Layer 4 of a small transformer language model trained on English Wikipedia (8 layers, counted from 0, width 128).
A neuron's activation on a vector x is SiLU(gate . x) times (in . x), where the dot is the dot product.

Input weights of the MLP neurons that the questions are about. A number n stands for n times 0.0026.
n61 gate: 17 14 -3 7 -19 37 4 14 4 -18 12 8 21 8 -19 -3 -22 -8 39 -1 -5 -16 -14 10 6 1 -14 7 -10 -14 38 -15 9 25 -22 -8 -16 15 -15 26 13 -8 8 -22 11 48 -9 -2 27 6 10 4 46 -7 -6 -17 4 4 5 20 -14 -21 -18 -15 -10 -14 8 -17 -27 -2 9 -15 42 -27 -25 23 11 -20 -15 -2 12 -49 -31 9 20 18 17 -12 22 -3 9 -21 2 -1 -6 14 -19 -10 14 5 -8 -25 1 29 8 18 -16 -29 -14 -8 -45 -29 -17 -2 -2 -22 -3 7 -24 9 2 -11 20 4 42 1 1 21
n75 gate: 4 1 -13 1 -2 54 7 -1 -16 11 -54 -8 4 21 -47 7 -13 -20 14 -38 1 -36 -33 31 -37 45 23 31 -27 -10 -2 -23 3 -21 22 24 6 31 -11 -12 17 13 43 23 -13 29 -15 -35 21 34 -17 10 4 7 -7 8 -26 -16 14 67 -43 -5 -19 -6 -10 -10 24 -8 19 -3 -13 -9 -20 2 12 32 1 -6 22 -35 29 -2 18 -6 42 -1 55 34 19 19 -2 -11 -45 19 4 -33 -34 0 13 35 4 -16 -8 -4 9 12 6 -22 34 -32 3 11 -17 35 12 3 3 -30 1 -33 -6 19 -18 20 -62 20 17 -18
n106 gate: 3 -10 32 -22 14 -26 30 2 -25 -26 39 21 19 -13 -15 5 3 41 -6 10 -6 -6 7 17 -8 17 3 -1 -21 31 30 -34 -19 10 27 -29 -29 -33 -2 -6 4 11 6 21 -1 6 -4 11 -3 -15 -25 14 -35 -7 10 -43 4 44 -13 10 7 -10 -3 -1 -17 -22 -17 23 -24 -28 30 -26 -6 -5 43 14 25 -13 27 -2 -34 -8 -11 -17 -21 7 -48 3 -11 16 26 -20 2 -18 -8 -21 2 13 4 -10 12 20 -11 20 19 -11 7 -9 -2 54 -28 16 1 13 35 -4 -1 -4 -19 -10 -14 7 6 5 -15 -6 12 2
n123 gate: -8 6 -18 -25 -16 44 5 35 -22 2 -6 -19 19 53 13 -3 9 1 -15 1 11 -10 3 6 -8 9 -3 -6 -12 -13 12 1 -19 1 -2 -22 3 -16 10 53 -14 -9 -36 -19 -4 73 67 -8 7 -4 -12 -12 1 12 -1 -11 -29 -4 23 2 -2 76 -14 1 -14 -29 33 -27 24 11 8 65 1 21 -7 38 7 -31 -31 -4 -5 35 -43 1 -46 -10 12 0 6 9 -28 -18 24 -2 25 32 26 1 41 -7 -18 -28 -25 -13 -12 -11 23 18 14 -3 32 -4 -7 6 -3 -7 18 -19 -20 -10 -7 17 -34 -24 -13 21 -6 17
n138 gate: -27 20 -10 5 -11 -28 24 11 -21 33 -29 13 -4 -18 11 37 28 -18 10 13 -5 7 1 -8 -1 -6 17 -6 12 17 26 19 -24 38 2 -43 -8 -38 17 5 -15 -16 13 9 32 26 10 27 27 26 32 20 6 36 6 4 -42 -6 11 13 10 14 -1 -5 -16 -20 62 -27 3 16 15 33 -13 -46 23 -18 -24 -16 -9 -6 14 10 -34 16 44 3 -24 -20 1 22 -22 -36 27 -11 3 -7 -1 -3 21 -8 -37 -5 -20 16 7 -49 -9 17 33 44 -18 -17 30 -3 -3 -5 -8 7 14 5 -5 -4 -7 43 -15 22 3 36
n168 gate: 44 51 -12 -12 40 -3 14 26 -18 38 -16 -2 8 -10 30 48 -5 0 -48 -30 27 4 0 -39 -22 -14 -32 46 35 -25 9 -9 37 -29 0 -7 45 -12 -10 23 -10 -20 29 9 -58 -13 -4 -31 -45 -31 23 -9 11 2 35 -8 6 -10 3 -14 42 42 -50 31 24 -14 -11 -52 -72 2 6 -39 -37 27 2 30 23 -6 82 -11 -31 24 -32 1 49 -41 50 3 -15 26 21 4 15 81 -30 14 8 7 15 4 0 2 -53 -6 -29 -21 -10 -19 -9 -39 -5 -1 1 26 -28 -13 -47 -19 13 2 9 25 42 30 10 -15 -34 -1
n212 gate: 17 55 -18 23 -33 -18 56 31 12 23 -5 11 -9 5 2 24 -4 -11 7 16 27 42 -21 -11 55 -37 7 47 7 -17 -5 -26 2 0 34 53 -12 28 -10 50 6 9 -8 39 -1 -25 49 -10 -25 10 48 -12 -4 -23 49 16 -26 24 16 -18 35 -16 -6 -4 -49 17 48 -19 -6 -50 2 -22 -4 14 26 6 44 42 13 7 -10 46 13 -9 -30 -6 -37 25 -25 -7 -13 6 -24 -1 14 33 47 19 -21 -34 -24 -23 19 13 -9 -6 7 -50 44 0 8 14 -39 -20 -27 59 -52 18 17 7 -28 30 28 -18 -29 -22 33 2
n217 gate: 5 53 -41 53 22 21 27 53 -4 62 -12 7 -16 15 10 25 23 -12 -4 14 19 6 -62 -9 -25 -19 -1 36 36 -45 1 9 -33 4 5 -11 34 7 23 -3 4 -11 -17 23 15 -27 3 -5 -12 -38 31 3 -15 61 18 -12 -7 2 21 5 20 -2 -42 6 -17 -30 15 -29 7 -4 33 -29 29 -8 47 22 36 -5 -19 -33 6 17 5 -26 46 -14 -2 -29 2 3 5 53 -27 10 5 2 13 1 7 -15 -35 -26 -27 -45 33 -31 15 2 -65 -46 44 -12 -38 -2 0 13 4 19 3 -17 15 -31 6 -26 -47 19 -18 -55
n245 gate: 12 -10 10 4 -5 -6 71 -48 2 -28 -5 2 -21 5 28 37 -18 42 -44 -28 -13 -4 -19 -12 -22 -9 33 13 47 8 -3 9 32 -24 -9 -15 34 -11 21 35 12 -22 29 26 13 2 -12 -28 46 -13 -3 52 17 -19 -12 -16 45 13 -8 20 -73 -10 0 27 4 -19 27 -2 -27 41 -10 -45 33 0 -1 9 -37 13 -20 24 41 41 -49 14 -16 -32 28 24 24 -6 18 -36 -2 32 29 14 18 -1 -11 -23 40 -14 -53 2 12 57 -12 8 -2 -14 38 -12 17 13 12 37 -20 0 27 -3 -80 19 6 10 3 -57 -38 -15
n291 gate: -8 10 8 18 0 47 -10 -19 -8 -9 6 20 -24 -25 17 39 8 -5 6 -9 2 -20 -23 -26 13 4 29 41 31 -12 -30 -7 9 -11 34 -28 38 -36 16 -3 -4 -39 25 13 9 18 -5 6 -22 12 -8 -11 -2 9 21 31 -15 18 -40 29 -13 1 -9 8 -26 -15 -5 20 -9 -77 -24 9 30 46 14 17 21 -18 22 -3 -8 12 1 17 6 4 -40 18 -14 -35 6 21 -34 19 -19 -4 -18 40 47 -11 -9 11 -2 2 28 5 -39 -13 -32 3 -36 -8 -15 -8 -5 8 -22 21 27 -14 40 21 -40 -24 -32 23 13 -15
n293 gate: 8 -72 -15 -72 -53 -15 19 -8 -61 -20 -20 1 34 -16 52 -63 10 -29 31 9 7 -88 1 48 4 19 36 -68 -4 44 -35 -44 0 -31 -16 7 -42 14 -22 21 -6 23 -56 -16 -11 -6 -5 -4 -35 21 -55 26 -8 49 24 -7 -37 39 -3 15 19 -25 -31 -41 -4 41 45 49 32 -28 -3 25 -30 -93 -65 30 18 -13 65 40 -15 -16 -80 -17 -17 -63 -4 67 -5 34 19 -10 38 -8 -17 49 -45 49 -1 -39 -18 -76 21 13 22 19 -14 26 25 24 -5 24 63 -31 -38 5 -2 56 24 -17 2 23 45 15 -3 79 10 -10
n61 in: 6 -2 -45 24 -12 11 -6 12 -3 34 9 -31 -1 30 -11 -13 -22 33 -28 4 25 -10 30 -21 2 3 4 -47 -5 34 -4 12 -51 8 7 -5 -14 31 -9 23 -21 2 10 -1 -28 37 -11 3 19 -31 -15 5 6 33 -23 -11 5 13 -2 -20 0 -7 -14 -33 -10 -44 9 -24 23 -20 4 29 31 -18 -7 57 17 -3 -8 29 7 -14 20 -8 -5 8 72 13 10 17 -3 25 7 33 -7 25 -1 -54 -1 40 1 22 -3 14 -1 -16 -17 -10 -12 -26 -33 -49 7 9 8 -4 -44 -14 -13 -7 -17 -15 19 -1 -12 -16 35 43
n75 in: 3 14 37 -10 -7 16 9 16 -11 3 -47 -13 -10 -13 -16 -45 11 33 5 18 10 -30 1 8 1 25 -13 33 9 -26 5 15 31 -25 3 8 -51 -26 41 -2 28 -18 -6 -2 -18 14 10 -19 -4 -12 -6 -28 -1 -6 -14 76 9 -10 34 -11 1 2 17 12 14 -3 -19 -24 42 -5 10 -21 -5 -43 14 17 26 22 -28 2 -21 36 22 -1 -34 -1 16 -11 45 -7 43 10 20 9 -39 -23 23 14 26 10 -16 10 13 -1 31 -26 12 -15 -45 24 6 6 -53 23 -8 -2 -14 -9 -7 0 -36 -33 12 -29 1 -8 -19 25
n106 in: -3 4 7 -48 -3 22 -3 -5 31 -18 8 2 10 -23 38 -17 25 -19 6 33 4 25 -3 -7 -41 8 15 12 28 -6 14 -3 -7 6 -1 -63 7 -12 -6 -8 22 12 -19 -25 -16 0 28 36 -20 -33 -17 -20 -7 -7 -3 -1 -12 -36 29 28 -11 10 9 -35 25 -1 -4 -20 25 0 28 -17 -5 -32 45 17 39 -4 -6 15 38 -4 11 5 -8 10 -17 -17 47 19 -10 -37 10 -7 12 -26 -20 -7 1 17 -2 -6 -10 -2 -10 -14 -34 -15 -35 14 0 -25 -26 -15 4 -17 16 -15 -30 -16 -17 2 -21 10 -1 -25 -42 21
n123 in: 26 -35 -29 4 25 -7 3 16 -2 21 17 13 2 11 17 -37 -33 10 -26 -11 31 53 23 -6 7 -8 -15 2 -23 58 28 0 -3 -61 -16 24 32 33 -3 -18 9 -19 1 9 -9 -41 12 -25 44 35 -1 -53 -19 -25 -38 3 11 37 -23 -45 -24 10 -49 8 5 -22 -53 -6 13 1 -72 -46 -31 -16 1 -7 16 8 -20 36 -14 -2 -4 -7 -4 56 1 -37 9 9 -7 -35 -2 -3 -8 -3 -1 -25 -27 -19 -26 17 15 -18 -24 6 -20 -13 11 -24 -33 -34 42 -4 -1 3 21 -29 -24 35 -30 11 -5 -32 -1 -35 8 -5
n138 in: -6 16 15 8 17 -34 -11 10 15 12 16 4 -24 -21 -2 16 22 -17 28 -23 -16 0 -46 5 14 30 24 13 19 40 -4 -8 -2 50 22 -24 1 -15 20 -16 -1 -15 26 12 -20 -18 -3 22 -1 8 9 14 -45 -5 -6 3 29 43 -30 -2 19 31 -30 3 -22 -35 30 -64 3 6 -13 22 9 20 -5 12 9 6 26 10 14 -2 17 0 -8 37 37 15 2 -6 -23 -12 -40 -21 1 -1 -22 8 9 -4 11 -6 8 -5 44 -32 2 -24 26 14 5 33 -12 34 -28 -7 3 -3 -11 12 -12 24 15 21 -6 8 -6 -16
n168 in: 14 -18 4 18 -25 -18 6 8 51 -28 9 -14 57 -11 15 -14 -26 -31 18 -38 -4 22 -12 -25 -14 4 45 -24 36 45 17 -32 -30 -43 -21 29 -51 10 -27 6 -9 8 -6 1 -23 -6 -41 -12 15 -14 36 7 -2 -22 -15 -4 -24 -51 37 -5 -3 -26 -31 32 -6 -11 -42 -29 15 -13 -17 1 -6 19 -36 -21 -12 -18 -68 26 23 -49 -26 18 -49 -23 34 -9 2 4 3 -51 32 -43 10 12 -10 -9 16 -18 9 -32 12 -15 -23 -23 -10 13 10 4 -38 44 44 21 -39 36 16 26 36 -37 -19 -5 -2 -23 -3 -25 -64 34
n212 in: 26 4 -13 6 22 -2 49 -45 23 -18 -24 -11 -49 -1 8 -13 62 11 -42 -15 -10 -16 -8 7 34 -7 -76 19 57 18 16 19 14 50 37 13 16 37 -11 20 5 -7 -6 0 7 -21 12 10 -6 17 -11 -9 9 17 -61 12 -12 6 -11 -37 7 21 -1 -57 -33 27 62 9 -10 -49 36 -34 22 -27 22 -62 0 -13 57 14 18 6 -29 44 11 -9 -24 -17 -16 31 39 10 -14 -18 -12 17 -24 33 -9 32 -31 -2 -18 -3 13 23 4 -29 6 8 -31 -46 -13 -8 15 25 -2 20 9 20 -9 -36 40 61 10 -44 -28 1
n217 in: 2 42 -29 42 -1 -11 25 -8 -11 45 -20 -38 2 16 -15 -30 43 -19 -2 23 -1 40 21 -3 14 -33 -10 3 18 12 1 11 15 1 -13 -1 -7 -42 -34 2 -10 -22 -8 -17 18 -56 -51 25 23 16 26 -18 -3 46 50 23 -10 -3 -16 -41 -3 60 -32 -4 -29 -35 -2 45 1 6 -7 19 56 2 1 38 20 15 -30 55 -27 8 -20 6 33 17 25 21 32 -16 -21 27 -41 -45 2 -75 21 1 3 9 -1 39 -31 -2 7 -19 -22 -2 -23 -5 40 -34 6 -57 3 -14 7 15 0 -23 -2 -12 50 47 -25 7 47 -54
n245 in: -7 -8 34 20 -55 19 -20 9 -5 55 14 47 8 -13 37 3 24 -11 18 18 18 21 -13 -41 -31 -39 18 -22 9 -43 12 2 -11 -1 -42 -32 8 -28 0 -6 -2 -17 -2 35 -10 -8 2 4 44 -5 1 -15 34 5 32 0 18 -14 0 -11 12 13 19 -13 10 63 33 -3 32 1 57 47 -36 -43 -69 -40 22 30 -59 26 19 7 8 25 53 11 -2 -20 11 1 7 -22 7 3 -41 5 -5 -28 -8 34 -22 34 13 9 20 -21 -3 27 -7 2 -32 6 -9 -7 -4 4 -7 13 -6 -31 -62 -14 -4 -30 -2 18 0 -32
n291 in: -2 -5 0 13 -26 -26 26 -45 24 34 -17 -3 -5 -13 -1 -6 -8 -12 -9 -35 -13 10 -9 1 -39 33 -30 18 23 -3 -4 -41 -26 -2 -26 19 -15 -1 -20 -2 12 1 25 5 -21 -26 15 -6 -49 -27 -26 -2 -3 -2 -33 39 -13 -13 4 33 21 -1 -11 12 -23 -36 -7 -17 -3 14 3 -25 13 -10 24 -10 32 7 20 6 28 21 1 -24 50 8 19 14 -9 13 15 43 3 3 -3 0 -27 -33 -9 15 -4 -5 4 -47 -12 10 65 -14 -42 -22 10 1 37 41 -7 0 14 22 8 -4 21 -4 -34 -4 -19 -28 -6 12
n293 in: -10 7 -14 -15 67 7 22 12 31 -13 -25 -23 23 -24 8 43 -1 -33 -41 -88 -26 57 50 -11 2 -5 2 9 4 -49 84 28 -3 26 32 23 -13 -19 50 8 2 -1 -9 44 38 11 -22 -59 -9 19 6 -25 5 -67 39 -6 49 -3 -33 -65 16 13 -13 26 -3 -5 -46 -46 -48 0 -36 -48 -16 19 45 12 54 -49 -16 -4 -14 51 34 5 0 66 13 48 -11 -15 6 -13 75 22 8 -19 74 -11 -11 25 5 -5 -10 -21 16 -3 8 60 2 -2 0 -40 -27 -23 -48 2 1 -58 -15 2 -3 1 -56 -2 22 13 -31 35

Each question shows a token from some text and the vector x that enters the MLP there. A number n stands for n times 0.07.

" Far": -6 13 -31 -15 -15 4 -13 8 2 8 4 -17 6 -10 -25 2 26 -20 -4 -26 16 6 -11 5 -10 24 13 -33 -9 11 -4 -7 41 -9 12 14 -9 1 5 -29 -9 -8 1 -3 -10 -7 29 5 -22 2 -4 13 28 -8 13 41 -31 -24 -25 -15 27 21 6 0 19 6 -30 -10 22 -5 -10 4 6 3 -16 -7 5 13 4 10 -25 4 39 -8 10 -1 22 -20 -16 -25 -27 1 -21 -19 -3 -6 -4 11 -5 34 1 46 3 25 44 5 -4 4 14 -19 56 23 -21 10 14 1 60 0 4 -4 -26 16 -10 6 -12 6 -11 13
The most active neuron and its activation: n75, at about 1.1

"th": -1 10 -31 10 -16 -5 11 -11 23 -17 19 14 29 0 -9 2 8 9 -19 -32 15 -7 15 7 -7 6 -13 -23 -23 51 -7 -23 2 -6 44 19 10 1 14 -2 -2 -44 11 -10 19 -38 6 9 -21 -28 -4 10 12 6 -2 0 -22 -19 -35 7 11 -11 5 1 -5 -2 -15 -21 24 8 8 -3 -27 18 41 -2 6 28 17 18 -18 -10 18 -14 8 -12 -15 -19 1 -8 -4 -27 -18 -3 21 -2 7 2 12 -3 -5 8 6 20 12 0 -25 -10 -12 -8 39 -1 -4 -31 1 -47 15 -13 -18 -11 -20 2 -49 16 -18 -18 -18 -9
Which neuron lights up most? n106

" and": 13 7 -20 30 -28 -11 -5 22 11 -6 2 34 49 5 -12 -12 14 -2 -9 -24 26 7 -10 -25 4 -33 16 -25 24 -8 -11 -14 17 -6 16 -1 5 11 -17 -16 -26 3 -4 -29 6 -22 12 12 -6 -74 1 16 -5 -26 -9 -2 0 13 -2 9 -15 -9 -4 -12 21 16 -14 -16 -34 -19 -5 -9 3 9 -8 -11 -33 6 9 21 0 -11 41 12 26 -13 24 3 -10 -7 -1 -7 -25 18 19 5 8 2 26 -11 -17 18 2 11 15 -15 7 11 -51 1 2 -5 -6 -2 -44 1 16 -3 -9 -11 -26 9 -9 18 -29 -20 22 0
The most active neuron and its activation: n168, at about 1.6

"sel": -5 10 -9 -21 -25 -16 -21 -19 32 -3 38 1 8 0 -16 -1 14 18 1 -34 28 -14 13 -2 -12 18 -11 3 1 23 -33 6 -25 -9 20 -2 -1 -9 40 0 -10 -11 -8 -17 4 -25 12 13 -2 -18 12 32 12 -2 -13 6 -15 -56 21 3 5 5 -11 -2 30 21 -28 26 -25 -14 -13 -15 -24 20 32 -20 7 3 15 -6 -18 20 28 -6 -9 -4 13 -9 -22 -3 24 8 -27 -6 22 18 -8 -5 6 16 5 48 -7 5 22 -16 -10 4 -3 27 3 -25 -3 -10 7 -16 7 -12 -7 -8 -32 7 -25 4 -14 -30 -56 11
Which three neurons fire most, strongest first? n106, n217, n168

" the": 2 1 -17 2 -22 -13 -17 4 6 11 18 23 83 0 -31 5 23 3 -7 -32 23 -11 -9 15 0 9 10 -2 6 2 -7 -6 -3 -17 95 10 -5 20 -7 -12 -2 -10 17 -12 10 -17 -9 19 -4 -13 14 19 15 -4 -19 -2 -17 3 -3 -3 11 -13 6 -2 7 8 0 12 -16 13 -30 -11 6 9 9 7 5 9 3 4 11 11 3 -15 1 0 -4 -4 -3 5 -8 -2 -12 -6 4 -9 0 -5 -1 -1 -21 28 9 13 26 -5 6 -2 -25 7 -1 -12 11 -19 6 -3 1 6 -18 11 -42 33 -9 2 -3 7 6 9
Which neuron lights up most? n245

" bill": 9 11 4 -8 -32 -1 -33 -29 12 -5 -22 12 9 10 -37 7 9 22 -65 -12 23 5 -15 -11 -5 -3 12 -21 1 28 -5 23 1 -2 18 3 8 -1 11 -21 -13 5 -3 7 22 4 7 4 -16 -6 -8 -4 -6 -32 -36 9 8 -30 -34 -13 20 -16 -3 -5 6 -4 -11 -55 7 -21 -20 -10 1 23 -8 -3 -27 26 -9 14 -23 12 22 -20 12 13 14 -43 2 -27 -21 18 -8 -2 12 32 -6 -12 19 11 27 28 -4 -4 5 -14 14 -8 20 6 -3 -5 0 -20 -25 -50 9 15 -23 6 -22 12 -4 15 8 17 -20 12
Which neuron lights up most? n217

"f": 11 12 -45 12 -34 -18 -9 1 25 -20 52 2 -8 16 -35 -23 -3 -2 -5 -10 12 -16 -9 -10 -9 13 -11 -21 -8 15 5 13 14 -18 2 21 -3 -10 2 -3 -26 -33 2 -59 9 -21 19 10 11 -4 18 30 42 -21 14 21 -18 -49 -9 -1 4 18 29 -8 2 4 -2 -23 27 1 12 7 -30 10 -12 -20 10 3 -14 10 -21 -10 -4 -15 -6 17 4 -5 2 -18 -11 -18 -6 -27 15 16 -13 -21 -33 2 -16 34 -3 21 27 -6 -11 16 3 -20 2 13 -28 -3 -6 -7 13 -9 -8 9 -30 -1 -37 11 -12 -32 -11 10
Which neuron lights up most? n123

" cm": -8 11 -23 6 -2 -6 -24 4 17 18 20 14 -7 11 18 -5 18 -4 4 -33 9 1 -13 4 -18 9 -20 4 2 40 -22 20 -7 -23 23 -12 -17 10 14 -22 -25 -35 4 -29 -4 -51 8 3 -32 -31 -20 2 -10 -14 -23 23 -18 -11 -7 -16 37 11 9 -9 5 0 13 -24 -11 -21 -27 -18 17 21 5 -25 -21 -24 15 -7 -4 30 2 -17 -9 9 -19 6 5 0 9 16 -7 11 9 19 -11 -8 11 9 -20 35 2 0 9 33 -5 -23 -15 21 16 18 2 -10 3 -45 22 -14 -15 28 -31 22 -31 25 10 9 12 -1
Which neuron lights up most? n291

" it": 17 17 -22 -17 -11 2 -18 -23 4 14 -4 32 34 -8 8 5 32 21 -29 -20 -5 -10 3 19 26 -40 18 -40 17 -10 -10 -11 -13 22 44 26 4 -2 11 -23 -12 24 7 -36 3 -20 30 -7 15 4 -3 21 1 -24 -19 4 -12 -10 -32 -15 24 -4 10 -10 26 7 -17 -3 -13 -18 -5 -21 2 16 -1 7 13 27 24 32 -9 -9 27 3 -6 19 11 -24 -8 -12 -12 -2 -18 10 -1 9 -4 19 -7 8 3 10 7 -13 33 9 11 10 -30 12 14 -21 19 -18 -18 -16 -1 14 -2 5 -35 12 -30 5 -19 2 -13 29
Which neuron lights up most? n212

",": 4 -3 -46 9 -10 10 -20 3 -5 -9 -5 37 63 1 -8 6 -3 17 -27 -28 7 7 13 1 -21 -17 24 -10 26 1 -13 -4 6 -18 0 13 -1 4 -2 19 -8 -4 7 -14 12 -2 -13 18 -19 3 -6 6 31 -55 -29 -21 0 2 -5 0 11 -26 7 -11 -2 25 -1 4 -36 -7 -4 -9 15 -5 8 -8 -16 -9 -6 6 -8 -9 28 -19 -14 11 33 5 -16 7 -4 10 -3 14 5 12 8 -26 0 2 -4 29 0 6 33 -10 -4 27 -18 0 1 -21 -23 -17 -31 -31 36 -23 10 -17 -26 15 -15 16 -10 -26 30 20
The two highest activations, in order: n61, n138

" lived": -11 12 2 -7 0 14 -43 3 22 -10 2 3 23 2 7 7 0 15 0 -25 6 -23 -14 9 16 -25 14 -11 29 10 -28 9 22 -13 15 23 7 6 7 -15 11 16 -7 -40 -3 -26 18 19 -7 -11 -6 -2 2 -8 -19 4 -51 17 18 -11 29 -12 6 -5 5 -4 -8 29 9 -13 -25 -19 11 6 9 -37 -20 13 11 16 -8 1 12 -22 -20 21 33 -10 -22 -4 -14 -11 -9 21 18 1 26 9 29 13 -16 10 9 12 21 -13 2 5 8 13 16 -31 -10 13 -12 -41 30 -13 -2 -20 -44 30 -17 -1 -17 27 -8 31
Which three neurons fire most, strongest first? n245, n217, n123

"less": 0 15 -25 -12 -22 -6 5 -14 8 1 1 8 20 -2 -13 -12 4 20 -1 -11 50 -15 12 5 -16 -12 18 -36 0 13 -16 9 -26 -14 40 4 4 6 -10 -14 3 0 0 -49 -11 -1 11 40 -28 -28 -17 8 5 -15 -1 -2 -6 -26 -3 5 -13 11 -3 3 1 10 -7 -27 10 -1 10 -31 -11 18 16 -28 7 12 4 -4 -20 21 2 8 0 -16 1 18 -17 -1 13 -21 -28 6 13 20 -25 -32 0 -3 -17 16 28 2 27 2 -19 7 -24 21 1 22 -25 -13 -12 -53 14 -14 -20 -8 -25 8 -18 38 -24 -20 -23 1
Which neuron lights up most? n106

" its": -6 13 -27 7 -25 5 -3 -2 5 29 8 9 56 -11 -14 21 25 10 11 -18 36 -13 -11 16 5 -9 21 -13 16 17 -28 -12 -2 -18 72 2 15 12 3 0 -19 4 25 -21 13 -14 -3 20 6 -24 18 7 9 -27 -2 11 -23 18 8 -25 10 2 6 0 13 -13 14 8 -12 -12 -28 -24 4 -2 -5 12 -3 14 9 -4 2 11 8 4 28 9 10 -3 -10 3 7 -4 -20 0 6 -9 -13 2 -10 1 -31 33 6 15 31 -23 -2 2 -15 5 -1 -6 3 -10 0 -23 0 -24 -25 6 -54 12 -8 -12 -10 15 -16 25
Which neuron lights up most? n138

" front": 23 2 -25 10 -32 2 -7 3 9 -11 21 -8 18 -6 -16 6 14 -4 -29 -39 28 -11 9 -17 7 33 2 -16 18 20 -8 3 -2 5 17 2 13 5 14 -14 -12 -2 27 -20 20 -50 3 20 17 -18 10 16 -9 -9 13 -2 -1 -48 7 18 38 -21 1 -3 13 -16 -24 -10 24 -11 -17 -19 6 -2 18 -22 9 10 5 -16 -21 10 -14 -25 28 -18 -8 9 -3 5 -19 13 -30 12 17 16 24 -25 -6 14 -4 33 -11 40 21 -22 1 -9 -12 14 19 11 -17 -25 -24 -18 22 2 -12 0 -43 15 -19 6 -4 0 -33 23
The two highest activations, in order: n168, n217

"ification": 15 10 2 -11 -12 -5 -24 1 19 -1 -6 21 23 11 1 -12 30 4 -28 -10 50 -25 2 8 1 -24 7 -15 -12 15 14 19 7 0 47 38 24 -6 37 -4 0 -10 -4 -39 -5 -5 20 13 -7 -15 -2 20 27 2 10 -8 4 -18 -9 -10 24 -22 -4 -7 -3 6 -23 1 23 25 -13 -26 -7 10 12 -16 -16 35 4 4 -20 -3 19 -8 2 -8 35 -19 12 -11 -4 16 -23 2 13 16 9 -5 6 14 -21 29 12 25 21 0 -5 14 5 -10 -6 11 14 5 -11 -57 2 -21 -17 -19 -34 7 3 3 -20 -21 -4 -20
The most active neuron and its activation: n291, at about 0.25

" us": 1 6 -24 -10 -22 -2 -23 2 11 -17 -11 11 -3 16 24 -9 16 12 -28 -28 27 -29 5 25 5 -10 12 -22 13 -17 -2 16 4 -1 8 42 16 27 0 -4 7 3 -1 -27 -18 0 1 -18 -12 -37 36 4 15 -5 -12 19 -23 13 -2 -2 28 0 9 -21 37 -1 -24 -3 1 19 -31 -15 34 -4 -3 -6 -17 31 40 -5 -7 20 1 5 -6 -19 21 4 -20 -9 -22 -1 -14 -6 23 16 -41 -8 -3 14 -12 22 16 -6 7 -5 20 -5 15 26 14 -8 -11 -3 5 -29 6 -1 3 -10 -12 8 -29 -14 5 27 -8 51
Which neuron lights up most? n217

"tic": 23 -4 -22 -35 -6 -16 10 -3 -8 -9 26 11 29 18 -24 -26 -3 4 -1 -11 38 4 15 -36 14 4 25 -14 -2 14 -4 10 -19 -42 43 -4 18 2 0 4 17 -21 -18 -34 -9 -16 8 24 5 -45 2 29 18 -1 9 2 -24 -24 22 4 5 -16 -22 6 9 -18 1 -19 -5 18 -4 0 -15 6 15 10 -8 8 6 6 -2 28 17 9 -3 15 -2 -30 -4 -7 -15 2 -33 9 22 -1 18 -19 -4 10 -1 27 24 10 3 -26 -1 -13 2 13 22 2 -19 18 -14 -54 5 -29 -24 11 -29 -6 5 10 -9 -7 -19 -12
The two highest activations, in order: n123, n106

" for": -3 10 -32 11 -20 -5 -18 -41 19 22 28 35 40 -7 -27 -9 25 4 -15 -42 27 -18 -33 2 -20 -7 -11 -6 3 -1 -7 -3 17 -32 37 6 25 24 5 0 -7 7 -9 -18 18 -10 -8 9 -14 -21 26 12 6 -6 3 10 -26 14 7 -3 5 15 -5 -4 14 6 -9 25 -19 -2 1 -19 23 0 -1 2 -16 13 18 -1 -20 9 4 10 -4 1 15 -7 0 -2 10 -2 -18 7 39 9 -26 -9 4 34 -17 10 -5 3 33 -1 -8 6 1 6 4 -25 -12 0 -6 -28 15 -43 -11 -10 -45 13 -12 11 -33 18 8 23
Which neuron lights up most? n217

" with": 21 -1 -24 22 -37 11 -17 -6 -11 19 5 24 59 0 -38 -29 29 -8 6 -24 33 -14 -20 7 -21 -26 4 2 -1 -1 5 -6 9 -43 27 20 12 30 -11 -14 -8 21 -6 -5 10 -19 -1 17 -4 -26 24 8 13 -1 -1 4 -21 12 7 -9 20 -15 3 -8 11 6 -15 8 -20 -7 -6 -18 35 -6 3 1 -18 10 20 4 11 16 17 -19 -8 -16 4 3 3 23 -24 -7 -13 30 23 10 15 -18 -4 0 -4 25 -7 3 28 1 -13 10 -15 19 0 -9 5 3 -7 -22 25 -25 -22 -9 -43 1 -9 7 -15 23 23 8
Which neuron lights up most? n217

"ua": 5 14 8 -21 4 -6 -14 -20 18 0 -7 21 6 24 -17 -19 4 -8 -10 -46 -18 0 1 -16 6 -3 17 -22 -10 25 1 33 -23 -7 15 25 20 5 39 -10 17 32 -13 -44 9 2 37 20 -43 23 -16 1 2 -30 -12 5 -5 18 -29 4 10 -9 1 -10 9 13 7 4 -8 -8 -2 5 -22 -22 -12 -13 -48 22 1 23 -14 14 13 -14 2 -5 36 -17 -16 7 -3 -10 8 48 23 1 -7 -29 -26 8 12 23 7 7 25 -27 -9 13 8 -4 33 -2 2 6 -8 -7 -2 -6 5 -15 -38 1 -23 10 -3 -4 23 32
Which neuron lights up most? n217

" under": 15 7 -32 16 -37 6 -23 -9 15 -12 -6 -4 13 -3 -9 -11 40 18 -9 -12 19 -7 -23 -27 -8 -11 3 -9 -3 3 -37 -6 8 -35 39 17 10 31 -10 -13 1 2 5 -9 18 12 2 35 1 15 22 6 14 -14 -25 24 -3 7 4 -6 18 -42 8 -4 28 1 -42 6 1 4 21 -21 24 -16 12 6 -16 10 9 14 -18 12 20 -3 5 -14 12 -18 -15 3 -8 -10 -26 10 5 22 1 -39 0 22 -21 8 0 -13 14 -22 -16 0 -5 19 11 28 15 -15 -18 -22 21 -11 -30 -19 -23 24 -10 4 -19 16 -11 29
The two highest activations, in order: n293, n75

"us": 8 12 -23 8 -28 2 1 -15 17 10 8 15 26 7 -8 -13 -8 42 -29 -42 33 -27 15 -12 3 -26 21 -12 0 14 14 14 -17 10 30 12 7 -8 20 -12 3 12 4 -24 8 -18 -5 33 -12 -11 10 8 21 -17 -20 -12 7 -34 10 -24 -3 -13 21 -26 -8 13 17 -25 -5 24 -6 -10 -23 30 -10 -16 -37 21 2 4 12 19 16 8 12 -6 3 12 1 14 -15 -4 -24 39 17 22 -20 -5 -4 2 6 39 17 -9 31 11 -25 12 -39 18 -1 25 -25 -13 -1 -29 4 -10 -19 -7 -20 2 -15 3 -31 -8 -20 -2
Which neuron lights up most? n245